Layer 2 of a small transformer language model trained on English Wikipedia (11 layers, counted from 0, width 128).
Take only the direct path to the model's output, skipping the later layers: a vector added to the residual stream pushes a token's score in proportion to its dot product with that token's output vector.

Output vectors of the tokens that the questions are about. A number n stands for n times 0.013.
"eries": 7 7 -16 -4 16 -26 5 3 -26 35 1 -12 -26 -14 28 -15 2 -24 -6 -39 -23 17 24 3 -26 -34 25 -3 8 7 -22 -66 34 -6 10 -14 -5 23 1 7 -28 25 5 11 -62 29 34 34 -10 26 28 -22 16 -14 -27 33 -41 -34 9 40 -9 -21 22 -17 -2 3 -1 20 -7 24 21 -8 -1 17 -14 3 -12 -35 -18 -1 -25 -2 -27 11 30 11 29 -34 -4 48 -35 -9 43 12 -9 29 -20 -66 -15 10 2 -9 -16 15 56 -14 45 -11 26 45 36 -31 6 -6 10 -3 -29 -7 -11 -8 -9 37 53 -38 -9 12 -3 9
"elf": -49 17 -20 21 -15 -29 -9 4 -2 32 -31 -1 0 -11 -12 31 -3 6 7 22 -25 40 1 -3 6 -14 -29 -5 25 20 11 4 4 -4 -19 4 -32 10 -44 -2 19 1 -39 -12 -45 26 -3 -3 13 8 -6 7 -5 -29 -31 26 -30 20 11 -8 22 -13 -10 -31 -34 -8 8 -7 10 3 14 14 13 -10 44 -19 5 0 9 14 -22 -10 -2 15 36 39 -21 -8 1 38 1 -42 -41 -10 -25 -33 25 -15 -21 -28 42 42 13 -9 8 18 33 -20 46 -19 -10 -1 -10 37 -24 -6 34 36 -23 20 27 28 6 -34 -15 10 30 12
" Elevation": -3 3 -20 33 -21 -19 -60 -22 -3 12 0 54 8 14 7 -2 -13 -17 8 -45 -5 -20 47 -13 21 -38 -27 16 26 -15 -12 -44 -15 34 12 -18 11 -11 -9 14 42 12 -46 5 -35 10 -9 -17 -36 -13 27 33 -20 51 -59 23 -10 -3 11 -21 32 18 35 -7 11 -22 21 12 -15 -5 23 -8 -12 17 34 -24 -23 -25 -4 23 -9 -37 35 21 3 26 -43 32 -9 -18 -9 21 35 25 -13 -4 -9 20 19 12 -9 -13 0 11 -3 -4 20 -68 1 -42 -5 -5 -9 -22 26 4 -11 31 16 36 -16 40 -42 3 -9 69 -8 20
"orter": 10 -37 19 42 16 -29 -9 14 -23 -30 -22 42 -8 19 10 30 -44 -30 -6 -24 -15 -23 -17 2 -27 -17 -7 -7 16 14 10 -1 -9 -8 2 22 7 -13 4 1 10 51 -21 -56 -54 38 -11 37 -4 -35 -3 -33 2 -12 0 9 -16 41 22 13 -6 38 33 -5 22 24 8 13 -18 -3 -1 -22 38 19 9 0 -58 14 -21 14 -39 -34 29 -11 31 6 25 -7 -28 -7 -3 3 17 -5 -1 1 12 -28 5 33 -4 -1 -15 -2 11 -29 74 -40 4 23 -7 13 29 -10 22 -29 -8 28 -26 37 20 25 -22 -2 -20 5 -49 24
" origin": -5 5 -31 45 -18 -31 -13 -2 -11 -4 -11 39 -8 -8 35 0 -24 20 -18 -11 -30 -8 1 -31 -21 -44 2 22 23 12 15 -20 4 7 49 -15 30 -7 -60 -3 3 6 -5 29 -10 25 -19 -6 14 -5 39 -25 6 -29 -18 42 -16 -6 19 -9 19 -7 -1 -18 -17 9 24 -19 26 -20 13 4 -15 20 -2 38 17 -39 4 7 20 2 -11 -10 6 -2 -10 21 -6 17 -39 -7 -8 28 10 15 4 16 4 -1 1 10 38 3 -15 -20 16 -31 -23 -26 24 0 -12 -10 23 -18 18 32 -41 7 13 10 -3 8 -41 33 -12 14
"←": -16 4 -33 18 4 -31 -31 7 1 35 -4 56 35 -8 57 22 -13 -53 -42 -27 4 -29 6 -40 18 -2 -2 5 1 27 36 -19 -24 0 -6 -25 12 -27 25 19 42 13 12 -5 -59 -9 -24 1 7 18 11 8 -45 -27 -56 65 -15 -33 16 6 30 12 32 28 19 -21 -16 -8 17 -38 50 -24 1 47 -7 17 2 -4 -17 -9 -36 -4 33 -27 49 42 28 15 -6 50 29 -16 25 11 13 24 27 -10 -51 -21 -33 -12 31 11 8 -16 72 -95 15 -30 -13 -10 -49 -8 5 -5 39 17 32 -12 -11 16 -28 -49 -40 5 -6 -12
" liter": -35 19 -14 -9 12 12 -37 -10 15 26 -22 46 28 2 0 4 6 -8 -10 -14 0 8 -32 -5 -10 -35 -22 17 3 36 8 -5 31 23 9 -6 -3 7 1 27 2 22 16 -32 -36 21 -9 -18 -35 -28 65 7 -15 23 -50 -17 6 40 23 -13 23 -40 37 21 -21 -1 24 12 -6 8 -19 -6 -10 0 -12 23 -12 -27 -20 -2 45 7 8 38 -24 -15 -23 4 -4 -3 -26 1 14 4 2 -14 15 3 35 6 18 -24 -20 -1 -4 -31 -4 -54 17 -10 9 -18 19 -18 6 -22 16 17 -11 31 22 8 -26 -5 -20 20 -18 15
"so": 25 -7 1 -12 -22 -16 -6 4 3 9 -17 3 -45 4 25 28 11 18 5 -9 21 23 19 0 -14 -20 -30 17 -15 -18 43 40 -22 27 2 -32 7 2 1 38 -14 -17 2 -18 -55 11 15 -6 30 8 24 -40 7 -27 7 32 9 0 2 5 15 11 6 -15 -31 10 3 -4 -16 -23 21 -27 8 15 -8 -32 37 -21 -9 -3 1 17 -15 19 6 11 1 9 -8 14 -17 -19 20 30 -4 7 13 42 -47 -47 -41 -43 -7 -25 62 -16 19 0 14 -25 -3 1 17 -26 -29 -32 16 2 3 34 16 29 19 -3 10 -2 -18 -7
"formance": 1 2 14 22 9 -50 2 -9 -8 -15 -25 15 -19 8 -26 46 18 -17 -3 1 13 -32 -21 -16 25 -27 1 21 3 -21 -20 -21 4 32 37 -12 0 29 -25 32 -16 38 -43 -30 -53 34 8 35 -12 -25 25 -24 -12 -3 -22 7 -1 -24 19 16 60 -3 -8 -23 -35 10 -40 20 -15 25 20 -22 50 35 -7 -2 -21 12 2 -7 8 17 -7 36 17 43 12 -22 -13 25 -17 25 34 5 -38 5 -1 -21 11 -23 -19 -19 -9 -20 -4 -41 47 -29 9 32 -20 -4 -11 -1 1 -9 20 6 -21 2 9 39 -20 6 4 11 -8 19
"eo": -29 22 -24 0 10 -46 -21 7 -25 21 28 33 -30 29 1 5 -3 2 11 -13 -38 22 10 -12 -40 13 42 -30 23 25 17 -12 -33 26 -14 -33 -15 32 -6 -18 -19 29 -23 -16 -52 4 -37 28 25 -10 11 -21 12 -53 12 -1 0 9 -10 12 32 -42 -11 -6 15 -8 13 53 19 -22 -7 -3 7 -12 21 26 -4 0 23 24 20 -25 -14 25 6 8 -16 7 37 14 10 1 25 -14 -40 -31 0 -57 -19 -53 -20 -22 6 12 16 -59 23 -19 32 6 23 10 -19 19 21 -25 -14 13 39 22 -9 49 12 28 -22 11 -10 37
"nel": -7 -20 25 53 -3 -5 -4 32 -33 13 -31 2 -51 25 19 33 19 -27 -22 -5 -8 4 -12 -23 46 -38 -5 36 23 -21 -5 -24 -24 43 -3 10 0 45 -42 47 13 19 -17 -32 -54 11 17 4 -15 -3 25 27 -4 -52 -8 7 18 6 -17 -6 1 -23 27 9 26 22 8 -22 14 35 43 7 9 16 31 4 -37 -11 20 -12 6 -45 -33 2 26 40 -67 -39 -29 -14 -3 -24 10 23 -39 18 -18 31 -24 23 -31 8 -28 -11 48 7 16 -21 -22 -63 3 40 -20 14 -5 -48 8 18 2 33 -7 20 -17 -12 -31 32 24 35
"ograp": -61 -31 -17 7 20 28 -30 5 -22 -19 5 24 -34 9 7 39 -15 -2 -17 -24 5 10 -1 6 -17 -33 -41 9 -6 -5 21 -9 26 58 49 -19 31 0 -45 35 13 20 13 -20 -72 55 15 1 15 -23 45 -31 37 -24 -24 24 12 16 -10 -3 -9 -16 32 29 -2 17 -21 7 9 -19 -7 -9 2 12 9 -5 -6 -2 -48 25 47 -10 13 3 -24 26 28 2 -18 9 24 3 30 4 -36 -6 -16 -33 16 -37 -13 -16 9 11 40 -57 61 -27 41 -30 21 3 0 20 20 -65 -18 3 -26 0 19 13 -9 -48 19 23 -4 -16
"igation": -10 -8 2 21 12 -49 -52 -12 -16 -15 -4 26 17 12 -12 18 17 -39 -39 -41 7 0 -2 16 13 -23 20 55 4 5 22 -9 -2 -6 -28 -25 -25 5 -9 -16 32 1 -3 -17 -48 11 19 21 12 -19 29 -1 -31 -8 -23 -4 -22 -12 21 57 -20 8 55 5 -30 15 4 45 -45 -8 22 -24 -5 13 24 34 -12 22 -11 3 -11 -12 -5 10 20 7 -5 -43 -27 0 -12 -30 9 5 -24 0 -17 -5 -32 1 20 17 24 -10 1 8 56 -25 -26 32 -7 -20 -16 26 -17 29 32 60 -13 18 -38 49 4 -12 -16 -4 17 43
"oria": -31 -47 13 0 39 -38 -16 -23 -36 41 -35 24 -38 38 -32 17 -22 -13 16 0 -11 6 0 -5 -23 -27 5 -3 -2 -2 22 -13 -36 23 9 7 37 -23 -9 24 32 15 3 0 -63 -3 7 8 -34 -16 13 11 -15 -34 37 -29 8 5 21 27 -5 8 -21 4 -25 39 39 16 -7 -18 1 -49 -14 -9 -20 7 -6 15 14 16 18 -26 20 13 -15 24 -2 -7 -23 -18 29 -26 20 -11 31 -19 1 -9 18 -12 -26 -7 6 22 6 -30 55 -8 -8 11 4 -31 19 -15 -12 15 -11 46 17 50 24 50 -7 0 -12 32 -15 2
"ampton": -42 19 -31 18 16 -22 19 -31 -19 -41 -2 -1 -19 -10 34 14 -8 -7 4 17 8 5 -22 40 -6 -2 0 22 38 17 28 -28 -7 -10 13 -10 16 -10 12 -11 31 -2 -36 -10 -51 -13 27 20 -24 -34 15 -24 25 1 -23 22 -9 -6 -9 25 -10 34 25 -5 7 10 18 14 9 -6 56 -26 -5 -19 33 13 -14 -28 0 26 -36 2 14 -5 -17 59 -1 -20 -19 0 7 5 -4 3 -5 -37 -9 14 7 0 -31 12 48 -13 -28 -28 48 -28 41 -6 6 -21 -8 -12 -6 -37 18 12 -42 24 5 35 -22 -1 8 -4 1 9
" Texas": -25 -35 -34 16 13 -14 -4 -8 -9 -3 11 -3 -31 13 -15 -9 -23 -24 -12 3 33 -8 -19 -6 -23 -6 17 -23 27 22 36 -7 -3 0 5 -35 6 -2 -16 22 -9 7 -9 -16 -4 7 -15 -8 18 -23 35 -22 4 7 -16 35 1 18 21 19 9 5 -13 5 3 -6 -13 13 -12 1 19 -14 16 16 9 -2 4 2 11 -16 -12 -8 0 -11 23 -1 -2 0 23 4 3 20 22 12 15 -29 2 -6 -5 -2 -21 23 16 -6 -5 -13 30 -53 -3 10 19 14 -16 -15 -15 -8 35 8 -9 5 26 27 -4 0 11 -3 -7 -7
"tain": -23 8 29 36 31 -48 -36 5 -13 -39 -14 14 -42 26 5 17 13 -52 -29 -34 57 -24 47 23 20 -26 -14 23 24 3 42 31 -5 16 -5 -29 27 50 -9 6 -11 26 -46 -25 -51 35 -5 11 12 -59 25 -20 -37 -6 -23 -9 18 50 -22 -3 0 32 -6 15 -9 39 -15 13 0 -3 -6 -31 10 25 35 -3 -28 -12 -7 -29 -4 10 19 -3 20 6 36 -14 20 -16 5 -13 28 15 -25 -53 -6 -5 -24 -13 -27 16 22 -28 53 -22 51 -22 0 27 -28 -18 31 -31 -6 -77 -8 16 -20 12 3 41 3 15 1 47 -24 7
"anner": -39 -14 -17 10 25 -19 5 -11 -4 -17 -7 -26 22 -16 -17 19 1 6 -4 0 -26 -19 -41 13 -10 -15 19 -1 24 -24 37 -18 9 4 -11 -19 15 25 -30 9 6 -6 -1 -4 -63 18 -14 62 -6 2 -7 -2 33 -6 -6 -31 -19 13 18 38 -13 -27 -10 -44 -20 6 37 2 1 -8 11 -16 -1 2 7 17 -3 26 -16 -12 2 24 -10 16 22 34 15 11 -2 -11 -24 -14 -4 27 16 50 -7 -15 -40 -28 -24 8 31 -1 35 -13 59 -40 10 -2 19 10 27 28 -25 10 11 21 5 12 -16 13 -20 21 -21 12 -23 -10
"erous": -8 1 3 47 -17 -22 -38 10 -39 -50 42 14 -38 34 8 -25 4 -19 -12 -7 -6 -22 21 -15 -54 17 15 12 31 41 6 -3 -49 -26 5 -35 4 -6 12 -15 35 7 -34 -46 -62 50 -16 26 22 -32 45 -4 18 -38 -24 -1 -37 35 17 16 27 22 25 6 -11 0 48 -11 -60 31 41 -70 -10 23 39 34 -9 -34 7 -14 29 -23 23 17 -25 -10 -31 -5 33 8 -8 2 -1 6 -55 8 56 -32 -34 -3 11 4 -14 -17 44 -12 38 -17 13 10 -6 -59 22 13 24 -32 10 27 -21 32 37 19 -11 -35 29 20 7 26

Each question shows what one neuron of this layer's MLP adds at an activation of 1. A number n stands for n times 0.0035.

n27: -22 30 -4 2 -14 17 48 7 36 9 -11 -8 -29 -4 -20 4 -42 -9 -11 -5 22 9 6 -29 1 -27 0 4 4 -10 11 -22 10 -1 9 -17 49 -6 10 22 -32 24 -23 24 10 29 33 21 30 17 39 1 15 5 9 -27 -26 2 -9 -14 -6 -13 -15 2 25 -18 -1 8 6 -55 0 15 1 7 21 17 10 -23 -32 19 8 41 -2 1 5 14 13 -9 -14 2 65 30 18 -1 -9 8 41 -10 28 -13 29 -37 1 33 26 -32 1 9 -13 11 24 26 -16 -6 0 -15 -19 -10 -23 -21 -3 -26 -54 13 12 3 -18 7
Which of these tokens does it push up most? "ograp"

n219: 5 -27 9 1 -10 -15 6 6 -9 3 38 5 -2 -38 12 9 22 6 38 0 9 0 -4 -24 13 16 -33 -36 -8 9 7 10 -4 9 27 -14 15 -6 3 -35 19 -21 -15 -37 60 10 27 -20 20 -5 54 56 -5 11 -3 -9 -8 18 -9 -2 6 -17 1 -10 9 8 32 12 -9 12 -16 -43 -20 -10 19 -28 -26 2 17 8 8 12 5 46 -1 8 19 46 -7 -30 9 12 10 18 -16 -12 24 0 -15 8 -5 -4 -8 -13 13 -6 12 -59 -7 2 -3 -15 17 -2 10 -8 -16 23 -4 -9 12 -55 -4 -19 1 -9 -19 56
Which two tokens does it push up most, strongest first? "erous", " Elevation"

n126: 48 -29 -4 15 2 -22 -34 -21 -10 14 -4 -13 -45 -32 -20 17 -1 20 7 17 22 -41 13 51 -1 -20 -26 37 -32 17 23 -2 16 -37 -11 12 6 9 -14 -16 11 -7 6 -9 -1 -29 33 27 -32 -27 -7 -3 19 20 -11 4 17 -39 27 -25 -34 9 -13 -14 -8 -5 38 33 4 -28 -8 27 8 14 -21 7 -25 1 9 30 -7 3 15 17 -22 11 -1 12 -22 10 18 -3 49 10 31 14 3 17 -8 15 23 -2 -2 9 -8 -28 -18 23 -2 31 4 -9 9 27 4 53 -13 5 -39 -13 -1 19 14 18 -2 19 6 -23
Which two tokens does it push up most, strongest first? "oria", "igation"

n110: 33 17 6 32 3 -4 21 -10 59 21 -32 12 5 -19 -4 -24 9 -2 -58 38 5 6 9 1 -3 -7 -2 1 0 -3 -3 -1 -13 -11 31 -16 40 18 14 -39 3 35 18 -6 -26 20 12 5 -52 -9 16 28 15 -32 -1 5 -2 -1 -18 -15 -14 -3 33 -2 9 -24 18 36 16 25 -27 6 -5 17 31 -16 -4 11 9 -12 16 -17 13 4 2 15 0 9 -35 9 -22 -9 -27 40 24 15 -5 45 -1 38 22 -5 -15 6 -20 1 -14 7 -9 -16 16 -33 -17 14 29 -7 26 -34 48 -42 -35 2 16 -3 -20 -9 29 22
Which of these tokens does it push up most? "nel"

n157: 3 3 -26 -8 67 11 31 9 5 -8 -29 10 1 2 17 -1 24 -10 -10 26 23 -21 14 -11 1 -19 20 12 0 31 17 -12 -1 -2 -5 -23 -17 30 -2 15 -8 23 9 -8 32 -2 -29 12 -14 -28 21 -33 3 27 -8 -6 20 -19 12 -6 -12 -27 -8 24 14 22 -21 20 -8 -12 -4 -7 14 -4 -39 16 -5 -14 19 17 6 -30 -2 34 -3 12 -7 41 12 2 -2 25 5 -9 -1 17 -9 5 3 28 -11 10 -16 -2 -25 3 -42 -28 12 7 -7 6 19 11 30 -2 -25 19 -11 -15 2 21 -13 -12 -19 2 -12 -24
Pushed down most: "elf"

n67: -25 67 -14 -23 21 44 -6 -27 10 -23 1 40 48 32 -2 -3 -49 -17 -13 13 -15 24 3 -42 33 -31 -32 12 -4 -20 -50 -24 35 -14 19 18 34 5 12 10 4 -12 -1 -11 -17 -22 -19 -10 -1 -42 44 -4 -35 10 -18 -21 -11 -23 -5 -10 -16 -43 -2 1 -8 -18 32 -41 -6 -6 -7 -29 19 -12 -21 -4 36 -49 -46 52 -6 -38 37 14 10 -9 15 0 -11 2 -52 23 4 3 15 -27 3 -13 -30 -21 -11 -26 -1 54 18 -3 -15 8 3 0 -16 -45 26 37 -16 10 7 3 -14 11 28 45 -7 3 7 -21 26 -7
Which three tokens does it push up most, strongest first? " liter", " Elevation", "ograp"

n113: -16 10 -36 38 4 -1 2 -31 12 33 -2 -14 -16 -18 20 1 -5 -20 -25 -38 -19 37 4 5 11 15 -1 1 -7 38 -24 1 3 46 21 22 4 37 -21 -17 -11 -4 -30 -9 5 13 11 30 26 11 -47 0 8 -3 -12 1 -25 -21 0 -21 -13 -16 12 -18 7 9 -13 -7 -16 29 3 -7 12 15 48 -4 -1 -25 0 -13 -2 -7 30 40 9 -3 33 2 -5 17 6 1 11 -16 -31 26 32 -23 23 27 -13 0 -18 11 7 9 -7 8 -49 5 25 12 -21 -30 6 11 -43 -2 -17 -36 -30 -36 93 -10 -3 14 31 -6
Pushed down most: "oria"

n12: -5 -1 15 -14 6 0 12 30 5 -46 21 -3 -29 56 -42 21 -14 2 33 -37 -17 -10 13 4 20 11 21 -2 15 29 24 9 11 -17 -34 1 6 -1 -34 -13 3 14 2 3 0 4 -2 -8 15 26 -1 -7 17 -12 -11 4 -27 -23 13 30 -1 5 -2 37 -38 10 -12 54 -7 15 -39 11 -29 17 0 16 -17 1 -4 -1 -31 21 19 20 14 -5 -38 -33 -3 3 -12 -1 7 -9 -2 8 -4 8 -15 -18 32 12 0 7 -23 -11 11 21 -18 -10 22 -8 26 -46 18 7 -17 17 -6 -10 -11 -8 -8 18 3 -30 24 -16
Which of these tokens does it push up most? "igation"

n209: -30 -18 -41 -4 -11 17 21 -10 8 20 -9 -33 4 -23 10 -7 28 17 -21 -19 -24 -1 25 -26 -16 10 17 16 -6 12 -1 20 1 -21 0 7 -15 5 -38 67 -7 -4 -14 -4 -11 -6 -13 39 -14 15 4 0 -7 -7 -14 -29 3 9 -39 -38 -9 -46 -9 18 20 -29 -17 -20 -15 19 13 5 49 22 24 -51 -28 26 -1 23 -4 3 -23 13 -12 -5 19 6 -1 -6 -23 -37 28 40 34 -11 -3 33 -10 24 12 -19 -8 23 -38 -9 24 24 -14 18 -3 -10 -11 16 -2 -4 -5 36 25 -4 -7 -9 -39 -3 -16 14 15 -24
Which three tokens does it push up most, strongest first? "nel", "anner", "elf"

n48: -13 5 5 39 -6 -34 -6 5 -17 36 -50 -3 -33 14 -13 19 -5 4 9 32 26 -4 3 -19 41 47 4 33 8 -11 -27 34 6 38 -8 -17 17 6 12 3 -13 -7 22 -3 -11 -8 20 -2 17 5 16 5 -5 -5 30 32 12 -10 14 -38 -14 -7 -55 11 -18 -31 21 3 17 -6 -14 6 24 50 19 -4 -3 -15 23 14 7 9 34 -23 -12 -29 -51 3 18 1 -22 -26 11 29 18 18 -30 27 -30 -8 -18 -33 -20 -43 38 9 -11 17 -19 28 9 -22 7 4 -1 -48 15 15 -6 18 -8 -33 -25 23 41 -24 -19 4
Which two tokens does it push up most, strongest first? "so", "nel"

n159: 8 18 8 -24 26 -7 18 13 41 -1 -7 24 7 17 7 -2 -43 13 -31 23 21 -30 -23 6 10 -30 -8 0 13 -35 10 -16 -13 7 -2 -16 3 -23 18 -10 32 8 -14 1 -14 32 12 9 5 -17 -46 3 -3 -13 -8 -16 -16 5 3 30 8 60 50 -23 22 -48 5 -7 -4 -11 -34 -22 4 55 30 12 23 22 6 12 -25 -29 1 -15 -2 1 -1 -1 17 12 -38 -26 56 -14 -11 -14 29 2 6 -21 1 45 25 -12 15 -25 22 -11 4 -12 6 -1 -20 -11 2 -11 -22 -11 7 11 51 27 -49 23 -26 21 -3 -23
Pushed down most: "eries"

n33: -10 -9 22 -32 -2 -13 12 -32 5 4 1 -34 5 5 48 4 -11 -60 5 -15 0 41 29 -22 -3 4 44 6 -27 1 0 3 -20 11 -26 -6 -33 21 -56 -14 -6 25 18 8 10 7 24 -2 7 -2 -8 -8 -6 -10 12 -19 6 -9 -21 1 -34 1 8 7 -20 31 -3 41 31 -7 18 14 -6 -21 -43 -28 43 27 -13 -23 -36 -1 11 16 7 -2 16 -21 -27 -3 -8 24 6 -18 4 25 4 0 -28 45 -14 -38 1 -11 -10 -16 41 -27 -10 -2 -2 -2 -13 40 3 44 -27 -20 -4 -3 42 21 15 22 7 13 -3 10
Which three tokens does it push up most, strongest first? "eries", "igation", "oria"

n97: 1 -28 17 -7 -37 -4 13 1 38 20 12 -13 5 1 -49 22 17 -37 -7 15 12 -4 16 -13 32 -28 11 17 -40 18 10 21 -11 4 7 -21 5 -5 -1 2 -51 70 -12 -1 -55 2 9 20 0 -5 1 13 2 2 6 10 3 -2 -4 4 25 3 16 14 7 -17 9 31 -9 10 1 11 19 -4 29 -11 -33 46 -3 12 -22 15 17 -19 21 13 -17 17 -7 5 -27 -12 -10 16 11 -19 31 9 30 -36 26 -1 -8 -11 -12 -54 11 -10 0 -11 -43 12 2 2 25 13 -23 -35 2 -3 31 -13 -18 19 -14 7 -6 19
Which three tokens does it push up most, strongest first? "formance", "orter", "tain"

n107: -12 -43 20 16 -32 10 27 -6 -49 -3 -16 -35 -1 -9 26 -12 -16 -23 -2 -47 1 -16 -2 12 -12 24 -17 -2 5 -24 40 -6 -28 -20 1 43 -21 11 -10 -12 -38 -18 25 -19 -3 -19 13 20 -11 -35 4 -24 10 15 6 19 30 10 -11 -15 -18 -18 14 -4 20 -18 -6 -14 -16 15 -2 5 -7 23 20 -1 -14 -13 40 21 2 -5 10 -44 -2 4 -15 -21 -24 5 0 -1 6 8 44 22 -21 21 -10 28 24 4 8 8 -26 -18 -24 25 -13 23 5 16 1 43 8 12 -11 -10 22 7 -67 1 -1 -12 8 -1 -21 16
Which two tokens does it push up most, strongest first? "nel", "orter"

n102: 5 8 21 -20 -20 4 20 -32 -29 -5 2 33 23 -2 7 12 10 -22 3 -7 -13 4 -28 -29 -9 -34 41 21 5 -35 18 22 -12 -48 3 -4 -15 -18 -16 16 6 34 -5 21 22 -34 17 20 -22 10 25 -17 0 -14 35 11 -15 -11 -32 -16 -25 28 -2 6 19 18 -60 30 7 32 17 7 -19 -22 -53 -8 -19 8 -3 21 -19 -14 -66 -5 2 -24 6 10 26 10 48 11 -17 -8 -19 -26 24 -11 -11 -3 35 5 26 -8 8 5 -6 -21 -19 25 -16 -25 -8 8 1 -6 4 8 -2 -25 23 -19 -26 14 -7 1 -6 -4
Pushed down most: " Elevation"

n153: 2 -2 1 -12 8 51 -21 -5 -1 -11 33 -12 -1 -2 -25 -22 -4 -5 22 -33 -20 -9 8 -21 1 29 -16 -2 20 14 28 28 25 -21 37 14 37 13 -19 -16 -24 -28 17 -18 19 -17 10 -46 21 4 3 -18 14 1 -12 28 -5 23 -18 -28 11 -20 29 10 -1 8 -27 10 9 8 25 -19 -25 -29 -17 1 52 24 -14 10 -18 19 11 6 -37 15 10 43 16 -3 3 -1 -5 -10 14 10 8 15 -29 7 12 -24 11 -25 -6 24 11 30 10 19 -17 22 -25 -28 7 12 -15 13 25 17 -6 15 -12 -4 -2 -37 -18 -18
Which of these tokens does it push up most? "so"

n147: 12 5 23 2 -40 0 16 -20 14 -5 6 2 5 4 -53 1 -20 23 12 -15 4 6 23 -11 -2 6 15 0 17 -30 -13 6 28 -1 -5 3 21 -16 11 -2 9 5 -33 -20 -15 13 -8 -1 30 -22 6 10 2 -8 18 25 4 -11 2 6 -24 -24 -32 10 -22 32 -26 7 -7 12 -8 -10 -11 2 -8 11 -46 18 -66 7 11 -30 17 -7 11 24 26 25 7 -22 -25 -25 -6 30 -17 1 -15 -32 1 -45 1 13 -34 -4 5 -18 23 42 2 -20 22 -22 6 1 1 28 -15 3 -3 -1 -25 1 3 -22 0 16 25 9
Which of these tokens does it push up most? "ograp"

n198: 0 -55 -33 27 6 3 22 3 14 19 9 -42 30 -28 23 -8 3 -10 -12 5 -55 -12 -17 -3 24 -3 13 -2 26 -20 -3 -1 -27 -6 10 2 47 5 -17 -16 7 -37 -1 -23 9 -12 31 -22 -36 18 6 -17 -4 6 -18 37 -20 -5 10 20 15 -1 12 3 -1 -12 3 14 12 -12 -29 -45 21 -19 -18 22 33 6 1 -46 36 13 18 -38 -51 -28 14 34 -43 18 12 17 -27 -23 13 -13 5 31 36 0 13 -3 -12 -36 -16 7 -6 52 -9 -24 -26 4 -6 -3 -12 18 -17 41 -26 21 -3 -31 6 21 25 10 1 -19
Which of these tokens does it push up most? " origin"

n166: 3 -19 -3 3 -3 5 -33 6 -33 7 22 34 -19 -3 14 -2 31 12 17 10 7 -2 -28 29 -35 13 -13 7 -12 18 17 -2 -6 -36 -2 18 39 -6 38 13 4 2 31 2 4 20 -29 1 -44 -18 28 14 1 -24 0 -8 -4 27 32 -4 21 -31 -2 -25 -3 -3 22 10 -5 -14 -18 -25 -51 5 -15 -12 -16 -10 9 -18 -14 11 4 -5 11 -5 2 17 -7 8 -12 -2 -2 22 -31 -20 33 -15 22 -29 -11 11 19 -14 -30 17 9 19 28 -8 -10 -28 21 -4 -9 2 -6 10 1 8 21 24 20 7 -5 4 3 -18
Which of these tokens does it push up most? "erous"

n212: 9 12 -15 -25 8 26 12 5 -21 23 -27 -18 15 -4 -8 12 -21 7 9 -25 -8 6 -3 -11 -40 20 -21 -23 30 -7 25 30 15 15 8 -4 12 6 27 -4 -4 2 12 -28 30 27 29 16 14 -15 -4 14 -3 -19 29 -4 17 12 -20 -14 42 -14 6 31 5 44 1 24 -14 16 -16 -26 -40 50 -18 20 50 7 -21 -13 37 -11 -7 30 9 12 -6 22 13 -27 -6 7 26 -17 3 -2 4 -9 17 -22 1 14 13 -3 1 -30 1 -53 -38 -55 4 -23 -37 17 -1 -2 -10 -9 -17 -7 1 31 -24 0 8 13 20 -4
Which of these tokens does it push up most? "ograp"

n247: -36 11 16 17 15 -12 16 -4 -56 9 0 5 -57 -19 1 -8 18 31 23 11 35 16 18 -24 -38 -9 3 2 -5 -9 -2 14 -21 -17 8 11 -6 -1 25 43 12 -33 42 37 -21 -32 30 20 20 -9 8 30 7 15 -52 -60 -13 47 16 4 16 9 -43 6 -19 20 6 -12 9 -22 -21 -16 6 8 12 7 14 -10 -9 40 -6 23 24 -10 6 40 -31 -30 -19 25 12 4 3 -25 1 -22 -29 27 36 5 4 -35 -3 -7 28 -23 55 -1 0 -10 -2 -30 28 -30 26 4 -31 -1 2 -2 -13 52 1 11 16 -2 -3 23
Pushed down most: "←"

n6: 6 -15 24 2 27 -24 -38 10 -15 37 -23 7 10 -40 -50 -12 -22 -7 23 -17 3 0 -5 -4 -49 3 23 -24 8 -1 8 1 -25 -18 50 -6 50 1 -10 -43 -29 -38 -4 35 -9 -11 16 26 10 21 8 2 -27 -29 -21 11 7 -2 22 11 -24 3 33 -58 -27 36 -3 33 34 -13 53 24 37 -14 -27 41 -10 -10 19 -12 1 3 5 -47 -37 13 26 -22 23 -4 13 -18 -21 -8 -2 4 6 -2 -17 7 15 -10 -2 7 -3 25 13 62 15 22 10 -2 -11 -2 -1 35 17 26 21 16 3 17 7 3 13 8 -18 -2
Which of these tokens does it push up most? "oria"

n121: -3 -14 22 16 15 -10 -16 23 -5 -3 14 -24 -30 -7 9 0 1 -1 -18 -15 -8 0 -3 19 10 20 14 25 11 -37 5 10 29 -31 6 28 -37 35 -39 -35 7 19 24 24 -19 25 9 30 4 -33 50 -9 -18 -5 -17 -7 0 4 -4 -12 -15 67 0 21 39 -30 3 37 -5 18 37 -25 15 -32 6 -21 -14 18 -13 -14 41 -8 21 -10 -15 11 6 28 8 38 8 18 -36 -29 32 25 -3 11 31 -14 15 18 12 -3 13 -21 3 -21 -8 -23 -11 21 -7 7 19 -21 2 -25 56 -27 24 -30 -13 -23 -23 11 -27 -30
Which of these tokens does it push up most? "ograp"

n122: -23 17 -49 24 -25 0 3 19 -28 29 -23 -19 -13 -31 20 31 24 -2 30 -33 11 44 8 -7 -9 -6 -37 -6 -1 -11 38 10 -69 21 33 -17 48 11 6 -9 34 -42 27 1 49 -9 35 -18 -16 2 -15 -39 -3 -9 6 6 19 16 -1 15 -7 14 6 -10 -23 30 16 -39 16 18 -18 28 -40 -26 -2 -1 33 42 16 3 -42 15 9 42 -8 -9 -38 -15 -6 -32 21 -9 -13 -2 12 12 46 -7 -8 1 15 -8 0 -25 -10 -35 60 46 18 20 17 -35 6 6 25 -19 5 17 12 21 5 -9 -8 -41 -22 -23 -14 -17
Pushed down most: "formance"

n185: 25 22 4 8 -34 16 -10 16 8 -1 -12 14 -22 -24 39 14 -27 -1 7 8 25 -9 -5 21 -25 4 10 -19 -7 -6 52 -37 -2 29 -38 -18 -26 1 -12 -17 -4 60 29 -6 -37 17 7 30 24 -42 -4 22 19 7 -20 -32 -17 5 30 25 -34 -12 41 -41 33 4 -61 43 18 69 -25 -31 -18 21 -35 -21 -24 -5 1 14 -7 0 -16 -10 18 -13 3 46 -7 -11 29 31 -27 2 1 13 -7 -26 -14 -35 -10 12 -14 -1 -5 -5 18 -3 -18 -22 33 -2 1 -8 -5 25 25 -5 -20 -36 2 -38 -25 30 41 -16 -35 2
Which of these tokens does it push up most? "orter"